Layer 2 of a small transformer language model trained on English Wikipedia (8 layers, counted from 0, width 96).
A neuron's activation on a vector x is GELU(gate . x) times (in . x), where the dot is the dot product.

Input weights of the MLP neurons that the questions are about. A number n stands for (n - 500) times 0.00085.
n18 gate: 590 975 673 523 658 600 76 610 585 629 531 714 235 383 526 575 600 528 537 566 620 527 878 338 427 777 513 431 382 246 558 445 559 416 411 425 500 556 590 441 441 619 344 294 581 639 614 500 545 468 309 629 292 366 536 473 435 411 390 694 550 590 496 486 586 547 679 459 675 359 505 431 559 266 405 518 519 255 602 371 535 537 552 549 354 427 868 587 380 218 364 276 649 545 265 659
n26 gate: 496 549 489 411 416 328 504 706 504 659 412 527 528 621 472 783 378 426 364 355 427 419 479 649 604 532 597 464 497 394 517 497 705 449 787 640 578 335 329 525 692 291 449 623 334 529 746 546 615 504 421 566 538 626 475 454 504 500 489 649 646 564 527 574 667 622 620 540 728 711 553 493 589 283 493 445 551 377 522 594 705 456 200 608 350 370 594 503 358 515 290 604 555 396 587 579
n27 gate: 479 691 558 383 442 279 580 379 711 677 564 293 556 557 567 429 582 445 350 660 262 324 512 492 712 456 300 640 457 504 571 766 492 733 504 446 532 275 407 757 500 529 702 576 641 633 487 412 707 393 362 517 593 540 432 727 563 508 463 628 427 621 580 571 456 601 768 669 154 622 387 414 544 447 649 492 458 392 430 521 554 442 479 714 571 386 693 551 558 685 417 563 442 146 574 342
n146 gate: 508 688 375 569 448 561 635 680 365 556 635 426 473 632 323 517 480 342 524 622 752 454 511 419 583 592 720 126 352 580 619 672 587 376 520 601 519 580 410 421 582 291 309 496 541 368 512 461 449 500 378 644 451 477 361 777 427 658 516 460 368 865 585 354 715 516 628 639 433 658 655 413 570 282 519 632 367 524 520 433 612 580 693 443 317 287 635 319 468 439 475 367 436 492 667 629
n184 gate: 421 565 353 523 564 463 474 472 676 536 526 609 694 531 290 529 679 625 25 421 544 478 793 531 272 605 629 477 156 727 574 621 581 728 482 642 350 486 551 496 677 536 449 342 420 414 770 262 576 559 268 500 700 609 632 553 239 684 558 704 407 628 563 597 420 417 757 617 500 574 571 554 513 401 354 543 688 465 563 185 542 600 561 309 552 231 613 337 464 615 171 323 381 366 514 696
n317 gate: 623 417 356 421 348 761 542 538 377 677 362 796 718 538 406 463 530 763 413 540 322 429 430 295 394 850 467 414 627 461 541 536 372 569 491 526 404 708 438 359 626 219 403 421 518 452 686 232 195 371 504 461 456 612 450 646 304 627 462 483 652 605 596 368 331 382 528 448 530 553 635 709 285 539 458 467 609 309 397 128 528 713 487 314 541 440 663 317 612 627 355 377 652 602 526 648
n324 gate: 496 635 289 544 496 482 403 392 647 500 298 426 472 387 398 461 407 617 395 566 586 479 709 423 511 601 380 370 521 547 652 507 514 627 485 442 608 395 529 400 504 482 500 451 418 507 688 532 479 572 574 331 605 528 685 552 289 653 546 327 539 690 570 265 257 478 479 317 557 379 621 728 437 314 616 316 595 353 554 364 520 612 511 580 590 311 700 415 421 478 364 432 170 684 511 528
n18 in: 210 519 649 560 579 158 70 426 415 367 528 282 652 361 416 537 306 645 470 575 806 495 658 691 302 789 374 759 314 637 730 604 515 766 416 460 505 431 240 316 581 427 436 538 556 529 570 586 500 632 707 142 417 458 476 372 455 306 302 417 457 724 391 575 658 251 496 315 637 610 562 587 567 344 735 523 233 398 544 734 693 747 525 843 528 485 457 546 436 540 670 514 283 804 607 615
n26 in: 734 337 368 592 460 358 309 773 286 538 557 306 504 488 205 594 438 524 615 697 701 462 586 416 321 515 635 520 620 374 587 351 590 496 528 492 339 695 512 332 566 586 426 489 647 686 557 596 523 421 473 638 589 637 485 584 576 532 426 737 388 515 474 387 554 432 565 284 425 456 550 235 558 123 585 448 297 500 543 563 633 460 337 564 511 609 621 590 220 355 417 388 325 632 394 461
n27 in: 472 675 273 335 477 504 642 497 619 666 658 464 556 534 496 433 557 464 399 512 299 399 717 651 771 384 235 454 460 450 593 685 316 640 754 429 534 418 270 642 341 504 773 522 428 539 309 183 530 446 485 667 533 396 282 481 524 472 427 519 235 455 500 508 519 591 755 685 539 476 496 446 557 492 617 463 316 480 573 504 489 371 464 675 418 362 481 533 570 433 410 625 348 546 670 527
n146 in: 463 527 561 594 484 690 713 457 615 486 648 407 523 539 625 665 742 496 916 426 569 294 561 625 453 391 473 408 363 368 569 533 738 524 638 476 531 399 455 234 461 758 557 333 471 182 331 340 551 448 393 641 489 365 547 496 695 805 425 396 504 723 455 337 453 349 582 572 600 185 689 421 559 480 590 298 496 521 620 384 699 500 537 473 496 302 419 500 340 590 327 412 476 441 480 547
n184 in: 296 457 482 460 598 532 521 480 337 500 397 459 621 491 517 218 758 586 40 373 547 332 597 621 421 641 542 354 542 633 428 826 724 509 590 442 388 571 405 588 803 675 550 457 426 122 768 358 844 509 448 598 571 615 539 500 473 433 754 434 284 630 406 568 604 347 726 487 456 617 500 737 474 478 392 517 442 715 394 368 591 647 537 398 407 338 518 395 420 193 421 298 611 596 443 644
n317 in: 505 420 553 262 537 500 601 588 719 445 358 621 622 617 366 585 676 750 358 308 570 490 550 871 423 662 316 787 500 667 585 130 391 174 368 563 404 837 334 242 352 257 421 272 522 631 575 459 562 844 557 401 324 435 460 692 357 564 211 913 592 347 674 670 469 793 466 609 99 596 692 417 250 282 434 614 410 228 390 183 471 384 376 535 745 438 496 253 578 441 505 674 558 428 380 418
n324 in: 533 512 315 319 606 550 520 410 637 376 563 609 386 365 711 504 504 310 414 603 574 815 596 654 812 304 404 455 581 658 508 619 331 639 406 443 402 570 653 323 563 604 637 449 416 431 429 417 352 694 852 508 527 309 677 837 574 385 456 545 456 389 534 430 417 165 520 625 746 566 466 536 417 222 607 369 332 539 662 633 470 451 462 523 558 492 565 454 391 397 513 596 492 584 735 528

Each question shows a token from some text and the vector x that enters the MLP there. A number n stands for (n - 500) times 0.013.

" as": 435 524 547 528 567 710 595 464 434 418 528 403 466 432 501 293 584 584 610 426 431 604 486 409 482 469 506 526 573 522 438 503 536 563 541 464 427 545 457 427 596 443 483 623 492 509 365 526 596 459 511 582 482 505 552 412 732 534 491 432 477 523 553 449 597 587 435 505 438 488 411 424 638 597 589 491 488 647 552 534 474 577 461 429 554 394 432 512 482 577 490 595 509 448 607 556
Which two neurons fire most, strongest first? n317, n26

" coast": 573 518 410 518 378 596 389 446 658 366 457 409 457 489 562 453 548 553 530 486 473 627 493 557 614 420 549 515 585 535 463 496 656 506 497 591 521 478 633 418 474 632 594 489 534 479 530 568 425 558 487 535 462 508 470 455 547 334 645 501 606 537 458 497 461 525 455 516 591 390 537 565 506 497 419 525 475 620 539 567 351 500 590 485 539 577 431 444 475 521 540 568 425 474 498 523
Which of these neurons fires most? n324

"en": 471 520 604 459 473 469 527 421 517 489 512 512 527 473 504 316 573 326 645 670 450 458 370 480 515 357 493 569 573 477 530 439 509 537 471 483 638 488 462 511 551 480 434 230 469 433 525 477 465 493 490 551 546 454 539 372 524 415 511 518 406 390 448 566 421 439 439 528 418 642 474 521 483 502 456 478 533 596 504 448 516 428 432 422 509 483 394 515 444 593 572 566 440 470 439 391
Which of these neurons fires most? n26

"\n": 443 370 573 510 477 762 503 527 477 506 506 393 548 481 533 511 583 582 565 534 630 535 470 549 421 586 482 433 488 467 551 407 390 498 569 448 445 499 526 471 545 385 482 565 540 588 444 490 517 366 487 634 548 498 537 512 498 500 464 521 358 393 435 538 523 570 440 498 358 483 396 505 471 469 573 558 496 666 483 467 462 518 542 452 436 487 415 421 539 466 593 641 423 551 488 427
Which three neurons fire most, strongest first? n324, n18, n184

" department": 389 440 403 591 391 389 413 451 679 478 485 383 514 561 534 484 538 559 448 462 600 484 436 404 568 442 580 577 560 520 461 449 443 534 650 461 392 556 529 471 577 554 570 514 528 535 570 544 486 502 535 559 540 563 475 528 519 408 569 403 556 541 458 527 469 536 517 395 587 393 384 509 442 607 616 498 385 626 578 443 426 494 615 509 511 497 452 430 472 338 668 479 479 621 466 386
Which neuron fires most, and how strongly? n324, at about 0.3

",": 429 635 542 469 495 543 476 452 528 466 507 538 542 484 513 572 552 577 631 612 439 489 551 443 473 486 513 413 487 454 471 467 489 502 445 501 558 517 588 506 455 521 484 619 525 385 431 484 530 281 365 554 595 464 482 427 513 455 463 490 407 549 425 439 530 607 482 498 408 512 608 555 520 531 673 455 432 690 636 544 449 537 566 480 452 454 398 470 435 542 592 499 382 507 598 504
Which of these neurons fires most? n146

"ology": 414 448 487 514 494 473 480 389 624 508 318 422 399 450 375 266 518 448 522 590 618 545 475 559 569 481 538 588 631 533 466 450 431 490 580 433 466 524 436 606 428 519 524 584 446 478 419 525 527 411 557 515 538 462 474 514 491 420 419 433 616 388 421 461 511 524 469 567 491 575 460 519 435 541 446 549 508 635 499 553 476 513 503 351 566 495 439 447 446 444 615 425 584 498 567 354
Which of these neurons fires most? n146

" the": 490 238 551 523 484 541 504 511 498 453 508 534 401 446 510 609 631 489 444 443 471 500 494 652 471 390 514 525 604 569 422 510 548 447 510 523 479 453 417 464 544 545 548 459 572 427 477 526 520 497 530 479 520 531 504 463 443 505 451 399 429 546 461 352 491 399 436 486 476 476 314 529 433 553 489 508 571 677 578 515 534 601 526 458 388 491 406 435 546 508 572 515 516 583 465 329
Which three neurons fire most, strongest first? n317, n26, n27

"co": 453 508 463 591 422 623 577 429 581 388 418 436 464 466 518 559 570 389 643 526 557 521 467 480 632 512 502 504 573 583 562 414 407 478 443 363 461 562 466 393 522 490 585 529 495 552 555 474 464 471 473 437 400 508 436 417 435 368 556 578 467 404 385 535 449 655 403 389 446 601 359 401 494 482 417 502 485 550 716 587 522 518 398 468 602 579 477 435 449 474 565 512 406 484 609 486
Which of these neurons fires most? n146

" rail": 500 319 504 494 446 522 458 508 502 360 441 461 544 560 518 538 623 548 526 412 470 593 488 416 459 446 575 571 577 524 511 447 471 409 651 588 601 464 528 438 453 541 572 391 429 594 487 643 459 558 563 468 464 578 493 536 417 401 643 540 540 460 523 556 432 406 449 499 500 413 482 580 474 466 552 465 481 597 523 489 456 456 647 533 574 553 381 601 479 553 409 511 524 499 416 439
Which three neurons fire most, strongest first? n184, n27, n18

"mit": 327 413 404 567 531 583 541 468 466 385 465 423 467 530 497 493 502 520 568 641 653 569 542 601 570 435 572 554 635 622 461 483 350 438 518 567 409 553 483 524 536 536 496 470 524 526 559 501 477 425 601 615 488 462 450 497 489 584 560 514 654 426 515 408 379 467 386 439 566 450 615 508 487 465 557 447 516 528 466 486 404 548 701 594 599 538 482 500 374 471 307 619 583 546 521 391
Which of these neurons fires most? n324

"hat": 489 418 433 594 657 501 562 421 649 340 404 501 577 491 573 376 526 423 455 572 619 449 555 504 447 474 521 583 524 474 489 480 517 523 536 509 470 553 586 355 541 483 467 461 647 642 529 485 363 407 513 515 492 587 442 416 624 485 408 450 601 382 579 410 479 388 430 464 566 548 462 434 511 523 381 472 531 491 648 520 505 444 475 474 580 653 367 452 501 450 452 581 448 419 483 395
Which of these neurons fires most? n184

"It": 453 523 386 532 434 421 490 575 410 291 567 437 513 467 537 445 643 581 471 479 439 462 532 613 533 423 478 442 500 498 501 419 475 516 640 532 529 566 496 498 534 541 571 482 547 580 534 522 473 537 536 546 521 532 449 443 599 588 536 447 508 483 473 415 460 508 434 436 603 347 447 564 459 606 423 446 390 581 510 556 570 475 618 461 519 451 379 469 492 525 597 710 413 551 406 487
Which of these neurons fires most? n317

"ium": 516 586 464 398 428 502 418 345 676 481 364 436 627 486 567 406 626 475 478 710 459 514 471 403 638 409 561 531 408 483 493 451 465 588 640 458 464 519 425 670 629 585 533 577 524 478 493 479 497 503 501 426 541 609 479 432 450 547 421 471 567 438 466 540 548 488 473 442 562 474 419 432 455 518 488 491 505 620 597 566 482 494 439 430 521 560 443 449 510 514 725 581 509 499 607 555
Which neuron fires most, and how strongly? n27, at about 1.6

" The": 392 308 571 556 505 525 486 530 458 443 470 392 510 462 541 527 636 540 480 437 420 503 539 649 505 340 489 532 605 564 543 465 559 532 513 528 363 517 351 517 466 518 551 461 480 457 513 515 436 455 520 439 573 549 396 487 454 529 445 400 475 509 347 393 479 397 443 491 425 429 440 519 405 550 442 487 573 654 524 474 557 566 560 406 389 498 437 424 577 402 465 603 534 526 454 482
Which of these neurons fires most? n26

"t": 533 414 543 540 402 469 546 437 429 495 517 473 353 581 554 629 504 391 488 552 582 529 465 442 500 391 595 463 540 513 420 450 515 451 570 451 536 538 526 432 506 549 591 526 408 418 393 502 636 377 538 559 572 468 515 408 566 453 466 635 678 381 465 504 446 495 437 474 445 424 499 446 412 607 574 457 560 616 629 476 498 445 369 572 570 514 478 555 400 423 486 566 487 406 583 378
Which three neurons fire most, strongest first? n26, n18, n27

" climate": 442 472 393 492 402 560 531 464 601 482 400 388 421 530 501 401 564 545 485 450 687 548 477 442 546 460 649 490 623 482 579 468 659 545 551 632 591 418 609 476 468 592 614 494 457 398 517 582 500 433 545 546 480 491 489 480 406 380 515 447 560 441 592 434 429 420 475 546 488 510 568 566 521 582 421 540 493 606 558 639 404 454 547 492 497 394 434 469 477 538 511 533 538 464 486 451
Which of these neurons fires most? n324

" star": 485 548 418 659 489 468 529 528 460 455 576 462 467 458 581 517 425 581 524 477 506 503 417 425 506 418 578 636 539 468 433 348 529 483 553 561 524 583 564 461 526 430 548 506 490 582 363 533 458 502 535 637 410 543 571 449 481 466 487 552 638 396 500 502 506 550 483 560 564 430 610 471 575 434 561 506 510 632 544 511 485 470 564 479 505 519 422 504 527 480 436 558 545 477 440 294
Which neuron fires most, and how strongly? n18, at about 0.34

" founded": 367 580 551 499 454 614 433 415 444 490 502 438 400 570 537 305 448 590 485 482 461 406 495 327 431 511 572 481 648 502 485 445 480 506 606 565 424 487 469 491 520 498 580 542 656 445 437 506 471 405 611 607 564 529 441 480 448 407 535 482 619 532 439 545 481 480 489 518 521 451 635 533 489 579 441 478 478 662 508 507 580 540 391 419 490 422 407 567 494 580 529 514 440 529 462 327
Which of these neurons fires most? n324

" October": 334 462 418 458 665 505 614 366 524 453 518 406 583 463 494 379 606 588 459 490 562 424 496 559 549 475 484 439 517 564 476 581 618 529 507 453 386 413 646 389 472 605 488 630 486 397 451 470 620 539 507 423 474 512 537 488 575 467 471 442 486 454 407 617 480 618 477 534 474 692 529 619 480 537 324 534 443 606 558 419 474 524 403 554 472 486 401 463 565 539 407 520 374 510 569 514
Which neuron fires most, and how strongly? n184, at about 7

"ett": 504 490 579 486 646 381 496 447 589 373 508 480 522 588 512 442 381 315 598 489 463 355 490 532 537 463 534 533 528 431 469 501 444 403 529 398 519 489 580 555 492 531 509 428 568 641 558 501 638 435 607 432 577 617 448 461 501 474 422 515 585 359 459 565 449 463 430 490 472 528 513 421 523 546 614 477 429 567 507 610 467 387 510 378 577 610 420 467 450 424 601 458 472 485 310 390
Which neuron fires most, and how strongly? n18, at about 0.044

"60": 533 585 552 511 544 343 402 388 434 317 511 462 437 437 567 427 558 591 532 543 509 456 499 528 490 519 377 437 322 564 483 515 487 549 456 493 525 498 473 532 528 570 502 546 369 469 505 549 606 490 544 520 506 470 488 543 594 391 510 492 489 290 461 578 503 498 468 428 621 529 473 534 384 490 534 485 312 612 578 582 488 585 609 553 513 519 442 559 575 493 417 536 505 518 594 561
Which of these neurons fires most? n26

"ulu": 555 575 581 516 522 418 476 399 624 478 393 481 346 456 509 433 465 444 579 560 571 476 495 607 517 446 485 413 501 445 465 427 340 485 455 535 415 600 398 628 485 564 518 506 540 398 491 534 520 445 488 508 468 497 512 527 304 509 511 458 667 307 397 487 447 318 430 337 414 498 583 412 485 521 332 527 511 558 564 615 494 399 556 602 546 419 425 525 509 456 465 561 299 462 412 384
Which of these neurons fires most? n324

"y": 526 414 601 520 562 403 567 464 536 476 570 493 617 430 537 547 595 380 569 734 524 446 458 512 535 420 523 582 648 537 534 417 420 547 574 434 465 467 547 372 505 552 454 585 402 620 485 455 535 457 614 360 543 543 474 524 499 675 387 499 372 401 430 545 489 527 433 495 461 482 453 446 477 700 557 462 543 598 592 537 590 425 434 511 496 528 453 417 476 491 569 561 398 427 565 520
Which neuron fires most, and how strongly? n27, at about 0.28

"sey": 441 492 632 496 384 419 431 438 558 349 544 380 486 359 585 467 637 403 536 629 517 493 476 312 501 469 530 480 544 551 438 440 561 553 557 465 430 543 527 479 608 490 446 405 565 495 521 417 462 466 550 425 486 601 465 448 518 484 512 409 515 355 489 548 448 461 467 419 575 578 425 497 452 513 578 474 411 552 640 674 532 444 545 445 479 645 448 479 572 432 641 560 456 470 414 522
Which neuron fires most, and how strongly? n27, at about 0.27

" not": 490 458 353 569 555 608 610 521 394 367 496 521 434 610 557 572 445 548 524 463 522 528 421 403 466 372 539 376 651 486 512 510 417 423 494 436 604 420 568 487 477 581 574 475 576 357 631 559 570 522 563 562 554 580 535 412 475 574 444 525 472 502 470 637 487 528 427 452 438 494 470 445 489 504 543 484 468 634 401 419 531 523 369 411 502 516 442 444 390 570 460 511 598 458 434 476
Which of these neurons fires most? n27

".": 502 550 455 586 486 470 480 512 475 434 453 451 546 387 522 469 512 480 524 498 489 546 485 577 537 367 542 385 554 449 552 442 517 497 594 461 554 486 550 507 460 411 528 489 560 484 489 530 488 458 350 518 568 486 526 505 611 542 449 498 480 501 381 370 487 531 481 496 412 490 542 380 352 407 526 459 450 683 578 495 494 612 377 472 466 556 403 563 468 293 568 581 434 534 524 460
Which two neurons fire most, strongest first? n146, n18

"11": 442 537 651 517 727 412 470 464 396 420 547 484 441 330 562 492 554 666 578 562 536 497 506 561 525 648 427 573 440 472 512 456 415 468 530 487 593 512 506 423 497 580 523 457 393 526 515 520 495 524 458 437 481 458 517 515 549 423 354 590 514 326 351 584 537 511 432 470 647 457 422 531 494 427 426 439 376 552 516 517 492 546 427 600 549 437 437 632 487 553 471 459 542 593 467 472
Which neuron fires most, and how strongly? n18, at about 11

"N": 517 454 489 545 484 413 511 525 416 394 498 464 458 500 568 645 452 306 560 681 530 520 448 600 449 538 404 593 425 463 496 407 504 559 490 608 448 470 693 416 473 498 619 478 601 454 595 463 460 570 469 502 451 503 493 509 453 504 427 514 505 489 442 604 492 432 455 507 423 567 564 456 403 645 552 396 423 532 667 474 528 452 398 548 476 459 476 479 627 519 344 514 473 472 670 362
Which neuron fires most, and how strongly? n184, at about 0.35

"care": 536 450 489 528 540 428 410 400 686 475 395 478 527 424 534 390 418 504 614 533 636 505 475 397 491 548 593 564 511 589 484 454 413 398 617 429 503 438 519 412 503 566 503 522 413 509 504 520 547 496 532 435 429 529 422 498 645 556 488 410 557 443 552 500 435 506 381 530 580 488 480 520 400 581 511 528 592 579 566 592 498 486 637 439 439 552 398 460 414 405 645 375 444 533 520 294
Which three neurons fire most, strongest first? n324, n317, n27

" it": 325 566 499 559 528 448 504 565 397 354 558 461 456 437 515 551 646 624 402 493 499 532 536 398 457 403 556 438 602 499 481 436 455 516 591 549 577 544 482 472 517 620 532 437 477 582 462 582 458 554 467 510 568 547 492 470 537 544 478 470 491 464 435 477 515 515 467 462 449 480 321 533 569 506 532 473 339 609 449 548 538 559 480 472 522 446 366 459 510 513 541 652 468 604 358 494
Which of these neurons fires most? n324

" road": 430 486 520 420 363 466 533 522 629 405 527 434 549 517 510 519 599 484 562 567 535 566 501 500 506 432 587 553 545 435 449 461 451 500 663 610 535 393 603 496 413 518 559 481 472 433 509 551 527 504 449 503 477 474 421 427 455 489 635 500 609 396 456 466 482 387 411 435 526 431 509 616 604 556 562 480 553 654 598 444 406 466 574 462 454 451 441 540 439 542 614 507 576 558 403 517
Which of these neurons fires most? n26